Layer 3 of a small transformer language model trained on English Wikipedia (13 layers, counted from 0, width 128).
A neuron's activation on a vector x is SiLU(gate . x) times (in . x), where the dot is the dot product.
The model reads these tokens: " to" " his" " j" "aw" " and" " opened" " a" " c" "ut" " over" " S" "on" "ny" "'s" " left" " e" "ye"

The vector x that enters this layer's MLP at each token. A number n stands for n times 0.032.
0 " to": 32 7 25 -20 11 24 14 -6 -24 -22 -29 21 23 55 -71 -10 56 -11 32 -6 14 35 -6 26 34 12 30 -27 -23 6 25 -29 -18 22 11 -6 4 -14 49 -10 4 -40 -20 9 -29 -38 25 31 -4 -1 -26 -20 9 3 -15 -39 -11 -34 27 -37 -32 -6 -27 -9 -1 -14 -25 31 18 13 -8 13 5 33 6 47 17 60 -2 -32 38 -46 -4 -28 -42 12 -24 3 -32 -19 -32 40 -10 41 -36 11 -2 -48 45 -19 -69 21 10 38 23 27 -3 -8 -46 -76 -2 -8 -4 -3 28 18 7 -21 -26 -40 9 -14 1 12 22 41 10 6
1 " his": 26 -24 38 -28 21 9 24 -5 -1 -37 -17 54 35 60 -81 -25 28 -5 11 17 -2 41 20 31 56 -1 13 -30 -7 29 -3 -25 -11 -13 12 12 -22 -44 11 -11 -64 -52 -37 -12 -33 -2 4 5 4 -3 -15 -11 -11 3 -27 -25 -19 -29 -2 -16 -56 -26 -32 -24 9 -4 -16 11 18 -11 -11 -12 -11 29 18 51 25 37 -35 -11 -13 -29 -4 -10 -41 23 -11 -2 -15 -4 46 4 -27 40 -8 -1 -6 -37 92 -14 -53 -5 13 52 14 23 30 13 -33 -17 -14 -15 -11 -4 39 47 26 -20 -31 2 13 -16 11 21 19 7 12 26
2 " j": 11 6 2 6 25 23 7 22 -20 -10 -61 10 -7 25 -50 -41 26 -23 21 -7 14 25 -3 17 8 6 -21 -7 6 3 6 -12 -16 -9 -9 -7 19 3 5 -34 -33 -37 -23 -20 -8 37 -18 37 -30 -49 -20 -28 -75 36 14 40 64 -24 -11 -40 12 -37 0 5 16 14 -2 20 -3 -20 7 -16 -24 3 -33 41 24 -18 -36 -22 14 -2 -14 -33 -27 -21 17 38 -38 -54 28 21 -37 45 -27 10 18 -25 94 37 -61 8 -12 8 48 20 -4 -7 -48 -36 7 -18 -54 -6 6 42 32 -45 2 12 23 15 -18 -28 46 42 -12 32
3 "aw": 30 -44 7 25 1 -13 20 -14 -34 -61 -13 39 34 37 -11 -9 -1 -60 25 0 35 -5 -15 26 27 0 30 -8 7 14 16 -28 3 -19 48 25 -14 2 -48 -19 -36 -20 -12 2 -8 10 -30 -3 13 17 13 14 -57 22 -45 5 25 -28 -47 -8 -24 7 0 4 18 -23 -29 9 34 12 -35 27 -15 6 -19 -7 22 -24 -14 -50 -3 -14 -23 -50 -34 -35 6 13 -31 7 46 30 -10 59 -4 53 13 -70 11 50 2 -21 -10 -11 -44 14 20 -17 -17 -32 -10 -42 -83 14 -16 1 22 -53 9 16 -5 -21 -2 -7 46 3 34 56
4 " and": -10 -8 8 -11 5 30 2 20 6 -34 -9 52 46 56 -91 -25 55 -36 2 -13 -1 12 7 27 21 36 17 -5 -11 15 -9 -14 3 19 -6 16 12 -32 -34 -24 -16 -22 -32 -9 -18 -36 51 31 5 7 12 -30 -1 0 -31 -14 -1 -40 0 -30 -26 -30 -30 -6 20 -21 -25 11 40 -8 27 -18 4 22 1 67 36 4 10 -45 -2 -28 22 -28 -39 -11 -29 3 -9 -15 -14 22 -27 36 -57 29 9 -36 33 -18 -62 11 -5 45 11 8 21 8 -52 -19 -13 -9 17 24 -2 25 21 -28 -27 -10 28 7 -10 2 32 21 8 49
5 " opened": 7 -1 -26 -55 2 -2 10 -23 7 -27 -28 10 37 33 -47 -21 -12 14 -4 -5 18 8 14 80 24 10 13 -15 -6 -15 13 10 -9 39 30 22 -23 -13 -38 16 -15 -60 -27 -35 9 4 -10 8 -5 -6 -45 -47 -22 23 -22 28 20 -18 21 -19 -14 -10 1 -12 15 -9 -45 17 -8 10 8 -23 5 29 -29 53 16 26 -52 -25 46 -25 -8 -10 -47 -14 13 23 -25 -45 32 30 24 54 -28 -17 -5 -59 71 3 -70 18 -16 53 -18 3 1 -27 -5 -4 -3 -22 -27 25 -7 7 10 -7 -13 8 39 42 -2 46 5 38 3 20
6 " a": 36 -14 28 -18 32 12 35 -27 -3 -71 -48 10 27 74 -61 -2 29 -30 -5 -9 -1 40 30 14 54 26 12 12 -19 8 3 -16 -17 25 0 42 0 9 24 9 -93 -55 0 -25 -46 9 34 40 1 -9 -23 -31 -11 7 -39 -24 -22 -26 9 -30 8 -13 -12 -13 -6 6 -12 33 -14 -25 -19 4 9 38 3 31 13 17 -15 -56 9 -32 11 -4 -37 27 -12 15 -15 -2 26 19 -41 18 -41 15 -1 -29 64 7 -67 4 5 21 16 14 37 -29 -19 -4 0 -27 -7 15 43 16 25 -11 3 -10 -3 13 0 12 25 28 0 23
7 " c": -19 -31 -8 -25 1 18 63 6 -17 -17 -23 0 -4 43 -27 -32 12 -1 2 -33 -5 33 16 28 14 -7 11 -4 -11 15 -6 -43 -1 -1 32 -20 -7 -70 -12 -4 -29 -31 -14 6 -15 15 29 27 -17 -11 -11 -36 -45 39 -55 5 63 -21 13 -59 23 14 6 21 -1 -5 23 -15 4 6 21 50 7 10 9 20 27 -3 -25 31 57 -17 25 1 -64 -18 15 9 -28 -7 52 -4 -12 42 -25 18 22 -29 93 31 -61 -13 -7 1 20 9 18 4 -1 -32 3 -2 31 46 21 62 27 -36 -12 33 30 34 -14 -24 42 50 -24 37
8 "ut": 5 -28 5 -3 -7 8 7 -4 -67 20 -67 38 21 36 -15 -26 2 -80 -12 -21 43 -15 -16 9 19 -49 0 -20 -28 -16 -45 -5 -32 -8 -26 -30 23 -32 16 -17 -14 -42 -23 -34 19 -12 -31 5 42 -19 -46 -6 -44 22 -7 -17 -14 -1 9 7 11 48 -24 -8 34 -34 -45 24 24 -24 -50 20 25 42 10 17 20 -33 -10 -32 44 -73 10 29 -40 -33 -15 39 -42 -9 32 15 21 46 -31 14 -6 7 30 -15 -38 5 -19 -17 -17 -19 -22 26 -12 -52 4 1 4 16 -21 -14 -34 -29 4 24 33 5 -22 -13 -58 14 41 4
9 " over": -1 -24 8 3 -6 43 35 6 15 -36 -5 23 24 33 -13 17 23 -24 22 14 0 26 2 14 -30 -17 27 8 21 -41 18 0 -20 24 11 -19 -20 13 -13 -16 -44 -12 -1 -9 -9 -5 -1 47 -6 30 -20 -33 16 -6 -40 -19 -2 -21 10 -31 -11 -3 -44 14 -6 -33 -22 64 21 17 -17 37 -30 72 -11 55 33 0 -2 -41 83 -36 -6 -9 -17 -23 58 53 -60 -8 8 22 -37 34 -33 35 -35 2 20 -11 -55 -8 -32 39 -21 -4 17 -40 -11 -32 -15 1 10 10 -11 9 30 -16 -21 3 40 54 -12 14 34 48 -21 -13
10 " S": 10 -21 10 30 -2 -12 9 20 -10 -29 -19 25 -12 48 -52 -17 1 6 -10 35 -26 58 6 21 -2 -53 6 9 -34 12 32 -41 -8 20 23 -14 -6 9 25 -20 10 -43 -28 -26 -2 11 26 12 15 -13 -21 -34 26 68 -40 12 3 -15 16 -26 24 10 16 -21 10 5 -3 -8 -33 -7 -22 19 -5 -28 7 28 27 -9 -12 8 40 -39 24 -12 -41 9 3 47 -48 -49 42 49 -7 33 -21 -24 26 -28 58 23 -61 27 -3 14 -28 8 36 12 0 -34 6 -39 -1 19 -1 -1 19 -16 4 8 43 21 -34 -30 4 26 15 62
11 "on": 27 -38 24 -31 15 -16 -4 -8 -23 -1 -65 29 24 27 -29 -16 17 1 4 37 -34 -15 -30 21 25 -12 22 4 -3 -14 -11 -36 9 19 45 -15 -5 -20 1 -48 -16 -35 -10 -33 9 -2 6 8 16 -33 -9 -30 -12 22 -64 26 25 -44 43 33 4 54 5 -69 -19 15 -1 12 64 7 -33 30 -27 -16 11 11 34 -75 -3 -9 4 0 4 -2 -14 -48 35 -9 -31 -14 2 -22 -3 29 -39 -31 8 -29 45 13 -31 9 33 -18 -61 -7 -15 -39 -15 -50 -9 -60 -7 7 -45 11 18 -36 25 31 29 1 -6 -26 26 9 17 44
12 "ny": 38 9 10 7 14 10 16 6 14 -20 -12 20 11 49 -68 6 -19 -61 39 25 31 11 17 46 9 20 0 -2 8 -20 11 -25 2 11 20 25 -10 41 -8 -6 -33 -5 -21 -33 -11 -23 11 0 19 -12 -20 -48 -47 54 0 -13 -44 -36 47 22 -24 11 -61 -6 -17 -4 26 26 27 -3 -33 18 -49 -9 18 19 34 -24 -36 -47 -1 -8 3 7 -40 -64 15 16 -39 18 4 -19 -3 2 -2 12 -2 -38 27 6 -32 12 -13 -13 -28 18 -13 -17 -56 -2 19 -30 -17 -25 -38 24 19 -39 -27 62 35 15 -17 17 39 16 4 21
13 "'s": 26 -15 22 -12 33 29 32 -14 18 -39 -23 53 46 81 -89 -27 33 7 9 -7 4 43 5 40 49 14 6 -46 -18 -13 -7 -10 3 5 0 14 -55 -32 -18 4 -46 -34 -21 -7 -14 5 20 8 -12 -4 -6 -23 -3 0 -38 -37 1 -34 18 -16 4 -9 -37 -21 3 -16 -11 7 4 0 -12 12 -27 4 -13 61 27 -7 -18 -26 27 3 -4 -12 -24 14 -33 -15 -26 1 43 0 -4 22 -23 1 4 -46 69 -35 -47 -9 8 31 13 7 9 -12 3 18 -12 -26 -21 14 17 48 22 -26 -10 0 32 -7 1 8 13 19 6 36
14 " left": 21 -20 -23 8 14 27 1 -36 7 -19 -40 9 36 43 -43 -35 1 9 36 -21 16 5 1 34 28 1 5 -37 -4 -3 27 -47 -9 8 25 3 -12 7 -27 -16 -26 -31 -32 -26 23 7 13 24 -49 -38 -13 -31 -6 6 -64 -15 -37 -31 13 -44 -7 -15 -10 -26 0 -21 -36 4 9 -44 -2 6 -28 37 -31 37 -7 29 -6 -30 51 -28 -39 -15 -67 -9 26 66 -48 -15 26 17 -15 50 -14 21 -18 -46 58 9 -51 -20 -11 34 -22 6 -27 36 -19 7 -8 -14 1 -17 -37 51 20 -26 -10 11 32 8 7 64 0 31 -22 -21
15 " e": 13 -31 1 10 7 13 68 21 10 -55 -63 -4 9 36 -18 -19 10 -28 24 12 0 55 -1 18 9 10 -16 20 8 -7 14 -19 8 30 0 9 16 -33 25 -10 1 -9 14 -4 -25 24 21 29 -26 -40 -15 -70 -21 52 -14 26 40 -56 12 -62 7 -22 12 11 18 -3 -3 10 34 -9 -9 6 -11 25 38 4 37 -11 -12 -28 49 -6 6 -1 -26 0 27 3 -41 4 23 -10 -13 23 -19 3 18 -20 63 3 -61 -43 19 -5 -8 20 6 -35 -30 -27 10 14 -17 10 23 58 47 -15 17 -15 44 30 -50 -16 9 19 1 60
16 "ye": 26 -50 -13 4 7 23 13 12 43 -37 -15 15 15 55 -53 -30 -19 -18 7 18 6 10 -3 13 30 14 14 -40 0 -4 -16 -38 15 36 34 9 -22 26 15 -14 -8 2 -13 14 6 -16 5 22 -2 -8 -10 -38 -56 36 -12 24 -55 -37 24 -2 -19 18 -38 -41 -2 -37 -20 -8 4 -1 -27 37 -11 25 -10 33 10 -15 13 -29 44 -13 -13 -19 -33 -65 23 2 -31 -35 23 -4 -7 8 -24 7 47 -75 65 6 -42 37 0 -37 -54 5 -35 -22 -43 12 0 3 -37 26 0 21 -4 -54 23 -10 9 22 -12 62 1 11 6 15

Each question shows the input weights of one neuron of the MLP. A number n stands for n times 0.0077.

n264 gate: 10 -2 8 -19 35 -17 5 31 -37 -35 -14 -22 -1 -26 10 12 -15 31 -15 19 19 -8 7 44 2 -17 9 -3 -5 20 7 10 3 18 10 15 24 18 36 6 24 -5 -7 -26 -16 -26 -25 -6 -19 17 -5 14 11 -29 21 26 26 -39 -7 -5 11 34 6 19 12 6 12 2 -46 -42 4 12 14 -19 -9 -2 -7 47 18 -15 -2 14 -7 4 13 20 -9 -5 -10 18 5 3 1 25 -34 -5 -30 16 4 -48 4 9 11 20 13 5 20 12 8 2 7 -8 5 13 5 31 0 -14 34 -3 12 5 -13 29 9 -54 -25 21
n264 in: 32 11 -12 -19 -11 -15 -2 33 -39 -24 -14 19 9 -35 -50 26 4 4 -19 -21 35 -27 -1 6 -1 -46 -28 -51 -2 24 -36 14 1 17 37 19 3 12 3 -6 12 -10 -25 -9 4 -1 -49 -16 12 -15 -26 -10 8 -6 25 6 13 -54 -40 -22 17 11 -6 -5 1 -7 -18 -17 -35 1 -33 1 24 -5 17 -10 -22 35 13 4 -5 -16 21 -16 -3 -3 4 -43 -33 -3 -18 1 -4 -12 -4 -24 -35 -11 -20 -15 -20 -20 13 -1 51 29 -9 41 -7 4 -13 -3 18 -24 -1 4 -12 -18 -12 -15 5 -10 -8 29 18 -5 30 -3
Its three highest activations, in order, are on tokens 0 " to", 5 " opened", 9 " over"

n46 gate: -40 -4 -3 18 -33 -14 3 1 -1 13 12 -22 35 -47 17 -6 13 -18 -46 -18 17 -51 14 0 -19 39 -37 8 -3 28 -11 -33 2 10 25 -5 -50 9 6 -21 -12 -1 -14 18 -25 -31 -45 -12 9 -27 3 -15 -6 23 11 28 13 -18 3 4 14 -14 22 31 7 -25 -21 -40 0 17 18 3 39 -27 -1 -8 -27 -8 -13 -30 8 6 2 -13 1 16 -12 -19 37 -24 0 6 -30 11 -18 28 -22 -13 16 -1 -27 2 13 25 -9 20 33 -1 -14 16 47 -17 4 26 11 -15 18 -17 -12 19 11 11 18 1 -10 -1 -41 -23
n46 in: -18 -13 24 19 -7 17 -6 -11 -35 9 -11 53 23 14 -22 4 -8 -13 -17 -7 -34 -39 6 -16 16 28 3 35 -14 8 -4 2 -21 30 9 -18 -26 -16 -4 -32 -20 19 12 0 -31 12 -17 3 19 30 -9 -11 7 10 -4 -6 7 -22 -16 -26 -9 -2 -40 11 60 22 -7 -7 -32 6 -5 13 35 -26 31 0 -13 -26 17 12 46 8 -9 13 -32 -23 9 21 32 -16 -36 -30 -6 -19 13 -18 16 17 -23 27 -1 -18 -22 1 -1 -5 -19 25 -24 7 -4 7 -3 -13 44 8 -14 -47 -7 -5 3 6 -11 11 9 -8 2 -49
On which token does it fire most? 7 " c"

n138 gate: 2 11 0 -7 -13 -4 7 -23 -16 25 2 -8 -64 14 -18 -3 -9 -1 -23 14 -16 -49 7 -17 -31 -40 8 -8 8 4 -16 14 34 32 1 21 4 -8 2 -2 -21 10 -34 6 9 -13 12 2 38 6 -19 3 -28 -33 30 -14 16 7 21 -18 11 -12 -14 -7 -33 -13 -6 -36 -14 -31 -1 -20 4 6 -7 12 3 37 21 -12 17 9 -19 6 -26 36 26 -2 -2 -10 -22 -14 -14 -27 6 -3 -29 14 3 -10 -5 -21 -1 -7 -9 -6 6 -15 10 -24 0 -22 38 29 19 -13 9 7 5 -27 13 29 29 -1 15 -11 -6 6
n138 in: 9 -54 6 -12 7 -34 -14 36 -16 -53 -11 -35 5 0 24 -20 36 15 -4 -70 -15 52 7 -18 -3 39 -10 3 19 36 -9 -46 -37 -4 9 2 16 -1 11 33 34 15 42 -27 -15 -7 -1 28 25 13 17 13 0 38 6 27 -27 -25 6 1 -8 14 56 16 8 -20 -21 23 -26 -1 22 20 13 -19 -17 16 9 25 27 24 -2 -22 -10 -17 -10 20 28 17 -28 -12 16 30 -6 54 12 30 -19 2 -19 21 12 20 -37 44 18 12 -55 10 -50 8 1 11 -19 -39 27 13 2 15 37 -22 -17 -24 3 -52 -36 -11 -20 35
Its three highest activations, in order, are on tokens 12 "ny", 11 "on", 13 "'s"

n125 gate: -20 26 19 1 21 27 -48 18 -44 -22 -4 -4 -23 -18 -1 33 -18 7 31 -27 -7 27 14 -5 11 10 -17 17 -16 22 4 16 22 -11 3 10 -5 -6 -36 2 40 -26 -17 2 -14 -3 -35 -19 -1 9 -22 -48 42 8 -12 -14 31 -13 23 12 8 -13 13 -9 -38 -23 9 4 1 4 -17 7 -15 43 1 -5 -10 -12 -19 -18 17 49 6 13 -9 -15 -6 -21 26 22 -26 6 -17 12 2 13 -38 -26 9 -14 16 4 -36 -11 29 5 1 -2 -29 14 -8 -15 9 13 -4 -6 30 18 -2 -14 2 -32 -39 -11 -25 -20 5 -10
n125 in: 24 -1 -16 15 12 12 16 9 24 6 -35 -15 17 -15 11 -31 -11 35 -2 11 -9 -18 -1 -16 6 -21 12 41 2 -26 -30 21 -18 -14 45 19 26 20 4 5 1 6 12 -18 -7 -1 5 13 -3 -5 4 30 -12 -5 6 36 -20 7 17 5 -4 -10 -32 -18 11 1 -9 -4 16 -1 19 -1 27 4 7 11 34 22 13 19 20 -38 -36 -33 18 34 -8 31 19 -2 46 -16 17 -28 -7 -12 6 15 -1 25 -35 3 -38 32 -1 11 16 39 20 -9 -3 12 19 -21 27 15 -44 7 15 -11 3 -10 -26 20 56 -16 44 -14
Its three highest activations, in order, are on tokens 3 "aw", 11 "on", 7 " c"

n4 gate: -1 -12 5 -28 -25 -25 -1 -10 8 1 52 -6 4 33 -3 -26 -12 -27 6 -12 -2 2 -17 -23 35 6 -17 -35 14 34 34 -18 -8 -14 5 17 -35 -4 -15 10 29 0 -21 8 16 46 15 22 -13 39 -1 27 -24 -18 -4 10 -22 2 1 -29 -7 -24 -20 25 -31 -40 -3 11 -31 -15 11 -19 8 -25 -28 -11 -2 10 5 -11 16 29 4 -12 18 -54 -64 7 -17 19 -8 0 -10 -35 26 -43 -4 16 -6 2 -4 5 -15 -12 -12 8 -11 -24 -4 9 -5 19 -23 18 13 -22 18 13 -24 -6 26 4 -2 -7 -14 2 -4 0
n4 in: 16 27 -2 40 -5 -27 8 13 20 22 -21 -16 12 -14 18 -22 -27 5 21 6 34 -17 -12 24 -27 -27 -4 33 -8 -21 1 -27 19 -13 -26 19 69 -17 6 44 -18 14 -24 7 -49 20 6 -18 -1 -10 11 5 24 -24 -21 8 -13 -15 27 3 29 10 0 4 -26 25 19 6 1 16 11 -44 25 -36 11 25 39 -3 -1 -44 5 -35 19 22 -26 21 1 19 9 -31 -14 4 14 -9 -10 13 -15 5 51 -13 17 58 27 -39 -27 47 -30 8 -18 -9 16 2 38 47 -51 -5 44 -63 -21 19 -8 18 56 -5 -33 -22 6 22
Its three highest activations, in order, are on tokens 16 "ye", 9 " over", 1 " his"

n77 gate: -7 -15 5 -22 -41 15 -18 9 -17 21 -36 -30 23 -4 0 -30 -28 -15 -7 16 -17 -3 -1 5 -13 17 21 -6 4 -4 7 3 23 1 59 11 35 12 21 -40 -12 -26 3 10 6 17 10 -19 -15 -28 18 2 -24 2 20 -57 2 17 19 2 -29 8 20 22 1 -2 -2 -1 -13 5 -10 9 60 -12 -2 -16 2 22 30 -6 22 -1 -9 -9 8 -7 17 -8 -4 -24 7 13 3 -18 21 23 -42 -8 27 -5 -22 19 22 10 -15 -7 -10 -3 40 1 4 -34 -9 -24 -11 5 -1 23 -5 -13 -25 10 -2 12 -29 -26 1 18
n77 in: -12 11 1 -3 9 -16 5 19 7 31 -20 -48 -34 12 34 15 -3 0 -12 14 -5 -17 28 -28 -18 4 -22 -8 11 -12 1 7 4 0 -18 -4 -19 10 -23 -18 -8 0 24 -27 -8 8 12 6 -12 -19 -27 8 -16 -10 -42 -2 -49 -12 25 26 0 -7 28 -14 -19 34 -35 -20 8 1 27 -2 2 27 -16 12 6 4 6 43 -34 -28 27 -4 24 -5 13 -17 -20 -19 -19 33 -19 33 -20 -2 16 1 -18 -13 -14 -41 6 -28 -17 -35 -1 2 -32 -42 5 2 -23 27 4 -16 -16 20 1 28 -4 -23 34 -8 7 16 -32 -18
On which token does it fire most? 11 "on"

n288 gate: 14 1 22 -22 25 64 23 -11 -24 -7 -23 6 -13 -12 -33 13 -24 -26 14 2 15 8 14 -12 -18 8 13 -14 11 -1 -22 -18 -28 30 -19 1 4 16 -26 2 3 6 -28 18 -1 -25 -2 -17 23 14 13 30 -7 -2 20 1 -30 30 -7 -33 24 22 -10 15 -1 16 -11 -5 29 28 33 -9 29 -2 -14 -27 -35 -14 -36 28 34 -8 -16 16 34 36 -1 7 12 24 1 25 -35 38 -11 -24 -7 -24 -28 -7 -31 -3 5 -2 -16 16 18 -35 18 -12 14 -9 -28 9 -3 20 -13 22 2 19 -12 3 -23 4 15 -14 -51 10
n288 in: 23 -21 -19 -32 42 2 -36 30 -10 -21 24 -18 13 -1 -1 11 -28 19 -26 -5 7 -26 -4 7 -14 37 26 9 -21 -46 -19 1 -1 -12 -36 3 28 19 -22 7 -7 -3 -8 4 -19 1 -26 25 -12 14 -18 -11 1 -21 -23 -10 -17 26 36 23 -13 4 6 32 6 6 4 -20 -4 -41 2 5 3 17 -28 -34 19 -9 -3 48 9 -32 20 -11 7 19 41 -28 -14 17 26 20 -45 3 25 -13 6 -11 33 -1 -25 -28 18 -10 15 -6 -1 -23 10 1 7 -23 -13 39 -9 -17 -40 9 2 15 -19 -4 -5 51 -4 1 13 -2
Its three highest activations, in order, are on tokens 6 " a", 5 " opened", 9 " over"

n218 gate: 7 40 1 4 -21 -3 -9 6 -12 18 -47 9 -28 5 27 -24 -15 -18 25 6 4 17 21 19 31 0 -7 -1 10 9 -31 -44 8 11 -33 -7 -45 3 32 21 29 21 -13 6 51 -26 19 -23 -36 -1 1 -37 -8 -17 5 34 -22 -23 2 -11 27 -4 21 -25 -19 23 -35 30 21 18 29 33 -17 5 -40 29 18 -11 53 1 -9 -20 15 19 1 13 -33 -10 -31 -6 15 -29 40 3 9 16 2 -39 -7 -18 -1 1 12 40 7 -22 3 1 13 10 -36 2 24 25 -3 -4 21 8 11 14 -25 -3 12 -6 13 -5 5 -44
n218 in: -48 -5 -32 15 -4 7 -13 8 -20 11 -13 49 18 -6 -31 29 10 1 12 -4 -17 21 12 18 -1 -22 -25 -34 7 23 33 30 -18 -1 -8 -22 -7 -14 -16 32 -8 -23 21 -14 -35 3 -18 17 -1 18 -11 -9 -32 4 -33 -4 8 25 -8 -21 16 -10 -26 -14 -7 25 -9 8 14 -27 -46 -37 20 -25 33 30 16 -2 -30 -14 -33 30 -5 6 13 31 4 19 35 -17 -27 36 -23 -2 19 -37 -4 -20 10 -37 -30 18 6 -3 5 -24 17 45 8 8 -14 -21 10 -12 -12 -20 17 5 15 -3 -29 -24 -19 2 -7 -24 -2 -35
On which token does it fire most? 13 "'s"

n112 gate: 17 -35 18 -9 -43 -3 3 40 -1 -9 12 -26 0 -5 17 -33 -7 28 12 12 0 -25 -2 31 -1 23 2 -20 47 -8 -11 -25 -14 -9 18 6 -13 14 32 -17 5 -21 -12 -21 -6 -30 23 -35 -14 -11 -38 29 37 -5 -17 36 44 29 -37 9 -12 -24 -13 12 15 -13 11 -26 9 -9 21 2 13 10 20 0 15 -9 -3 3 -45 -19 -28 -1 -12 4 14 -2 2 32 12 8 -15 -4 14 16 -11 16 -27 -9 -10 40 -3 22 -17 -2 6 -39 -13 -12 9 2 23 15 -10 11 16 20 8 -9 -10 -22 17 12 23 -7 -20 14
n112 in: 35 11 -41 0 1 -24 -13 -19 -11 17 3 -24 -10 2 11 -6 -21 2 -8 53 4 1 -16 -19 -17 -24 48 -20 -16 34 -6 14 -17 -5 3 -10 8 -10 -20 29 9 33 14 5 26 10 40 21 -13 -9 23 -17 6 20 11 -32 19 -60 -33 -19 49 -8 3 -18 -15 -30 -21 -14 23 -1 -38 10 11 39 1 0 24 10 -17 25 -3 -25 -5 -27 4 46 -10 -1 14 -1 26 3 11 -6 -14 -23 -35 3 -23 -4 -4 -26 -11 -40 -8 28 44 5 -22 35 -11 -31 -17 -20 20 34 -1 49 11 8 -13 22 34 -1 26 27 5 -5
On which token does it fire most, and how strongly? 12 "ny", at about 0.47

n156 gate: -11 -35 28 18 4 -1 -27 -21 26 -3 33 -8 28 19 -15 7 -11 -1 6 -22 -14 -54 -4 2 -2 -12 -6 -7 2 39 7 -4 -7 1 -20 -30 18 -22 24 22 -1 13 1 -16 10 34 -5 31 29 -13 26 -7 -14 -9 31 1 -16 -13 2 -6 35 13 -47 0 25 1 10 -14 9 19 -8 -36 -25 -22 16 47 -32 -15 -1 4 -2 28 -31 -15 23 -15 -13 45 2 12 1 1 -5 29 24 33 -22 7 0 2 -12 7 -33 6 -22 -18 -24 -9 7 14 -36 19 -8 48 -16 -1 48 -19 28 -29 3 32 -7 -34 -13 -25 20 14
n156 in: -8 54 15 1 -1 1 19 -15 -33 32 22 -6 -15 17 36 -24 3 -23 17 18 1 1 12 15 7 -4 -3 -3 -30 -14 -10 43 13 -20 46 54 28 37 -11 -15 16 -28 -21 26 -22 -15 -19 -3 -40 -10 4 -1 18 29 -17 -31 -11 21 -27 -10 -36 26 17 -30 -52 19 16 4 3 7 -19 12 35 14 -32 -3 25 -3 1 -7 -1 -20 5 28 -25 10 -7 -34 6 12 -24 24 4 -27 -3 15 37 -1 36 44 18 21 20 -5 31 29 38 -5 -5 1 -17 23 15 -58 5 3 -1 12 -12 22 15 -10 1 17 25 0 13 -1
On which token does it fire most? 3 "aw"

n271 gate: -25 56 -26 5 9 26 -18 -5 16 -15 -43 -22 -26 -17 -8 9 14 26 31 10 13 -3 17 19 3 20 10 -31 -17 19 7 11 26 29 1 40 -2 -10 24 -2 -3 -1 42 4 31 -23 -44 -49 14 35 9 -10 20 -11 -24 -22 11 4 -8 -23 17 -31 -29 25 -2 -3 -8 11 27 24 -19 0 3 10 -19 5 10 29 32 -10 17 -31 32 -7 1 -5 -6 28 27 -33 11 32 -9 -21 8 12 -28 6 36 -20 -7 -5 16 -54 29 5 13 13 -7 -3 -9 10 -16 47 -21 -24 0 -29 61 -27 -28 30 -17 -12 -29 -3 -43 -28
n271 in: 16 42 9 -11 -5 17 13 -34 -17 -4 22 -33 -52 27 23 -35 -1 20 12 31 20 29 -28 31 9 -9 -11 -13 43 1 -3 14 -15 -13 1 -1 -15 16 -9 13 1 5 -1 -28 7 -8 15 -17 5 4 7 5 -3 -26 8 -15 4 12 -6 -13 3 -23 21 18 -36 42 5 17 -2 18 -38 52 -25 14 -17 -50 10 3 25 -57 -6 -41 -19 -11 2 -16 42 20 -7 -11 3 -5 -1 27 -3 -36 13 7 0 -27 15 -12 15 -3 15 -5 -61 -10 -1 23 -14 -13 7 4 3 -41 -7 33 -8 23 12 -9 -36 10 9 50 -23 22
On which token does it fire most, and how strongly? 9 " over", at about 2.1

n267 gate: 8 5 -3 -1 15 17 -26 20 -5 5 7 -20 22 20 12 -10 -30 4 4 -29 -32 -58 21 3 47 -7 17 -11 -12 -17 7 -14 -29 -10 1 -19 21 4 8 -34 11 58 -10 4 -24 2 -36 -9 -10 6 -1 8 14 -22 -15 46 -54 -5 2 0 -40 -21 -8 41 -36 -5 3 44 47 -25 -14 -6 -22 10 11 -2 -14 25 8 35 -10 -13 18 -4 24 29 -2 6 11 30 13 -6 10 29 22 1 -9 7 -36 -18 -46 2 -18 -23 6 -21 -19 5 -6 14 2 -11 17 1 1 -14 12 -21 11 5 -12 9 -11 -2 45 39 0 -11
n267 in: 5 -13 9 8 12 -41 -3 -11 -3 -5 2 28 20 30 15 -11 17 -13 13 -33 14 -46 30 -6 45 -34 18 -9 6 -30 1 -20 -9 -7 -4 -19 -12 33 -8 -25 26 14 18 22 -29 18 16 -19 13 -16 -8 -4 -15 -17 43 19 -51 9 -9 25 -37 -17 -3 11 8 8 1 23 25 11 10 -5 30 -12 14 -12 -39 20 6 -4 6 -36 -7 -29 24 -4 -10 31 17 36 23 22 12 7 56 13 1 -13 -10 -14 -28 1 16 -23 -12 -18 -5 -6 -18 13 12 -6 -1 -20 21 -10 11 15 3 21 22 -30 -21 -29 49 -10 18 -14
On which token does it fire most, and how strongly? 7 " c", at about 0.72

n90 gate: -1 17 27 -26 5 -40 3 14 5 -44 3 4 -16 -16 8 -39 51 48 7 -5 -1 -32 12 -23 -9 16 12 12 -1 51 -12 -25 13 12 -11 -5 1 2 0 -21 -4 -30 -3 -3 -16 -21 -7 -15 19 -16 -12 6 13 1 -23 3 65 7 -63 26 -4 0 -11 -22 -8 6 31 19 -12 2 -12 -14 20 -5 -30 -3 -17 3 4 4 -1 -2 5 9 8 -36 -19 -26 12 -30 18 20 -21 11 -14 8 -11 23 -43 1 -13 21 -5 29 -11 26 18 -8 14 -15 5 30 28 18 -18 -6 -3 21 -31 -11 5 21 -4 41 -31 -27 12 26
n90 in: 5 21 -22 -40 -6 -12 -19 -9 -7 44 16 -5 -6 -21 -20 37 3 7 -8 8 -6 24 -35 -8 26 19 -24 12 37 27 -5 -16 -3 46 -24 -8 13 3 -33 13 25 3 -1 -47 18 15 7 -1 -9 0 46 -46 -28 -24 6 -29 3 -34 -26 -11 -50 -3 2 -2 8 5 -37 -28 44 -13 -11 -41 8 -40 -8 -33 17 11 9 -35 -15 -8 -8 19 -26 -27 -41 -20 -16 15 26 -1 41 16 -28 -10 1 7 -9 -31 -32 21 8 -26 -8 17 -20 23 -5 -6 -13 4 13 30 -6 8 -37 -20 -53 -11 35 -2 -9 -6 11 6 -13 -41
On which two tokens does it fire most, strongest first? 4 " and", 9 " over"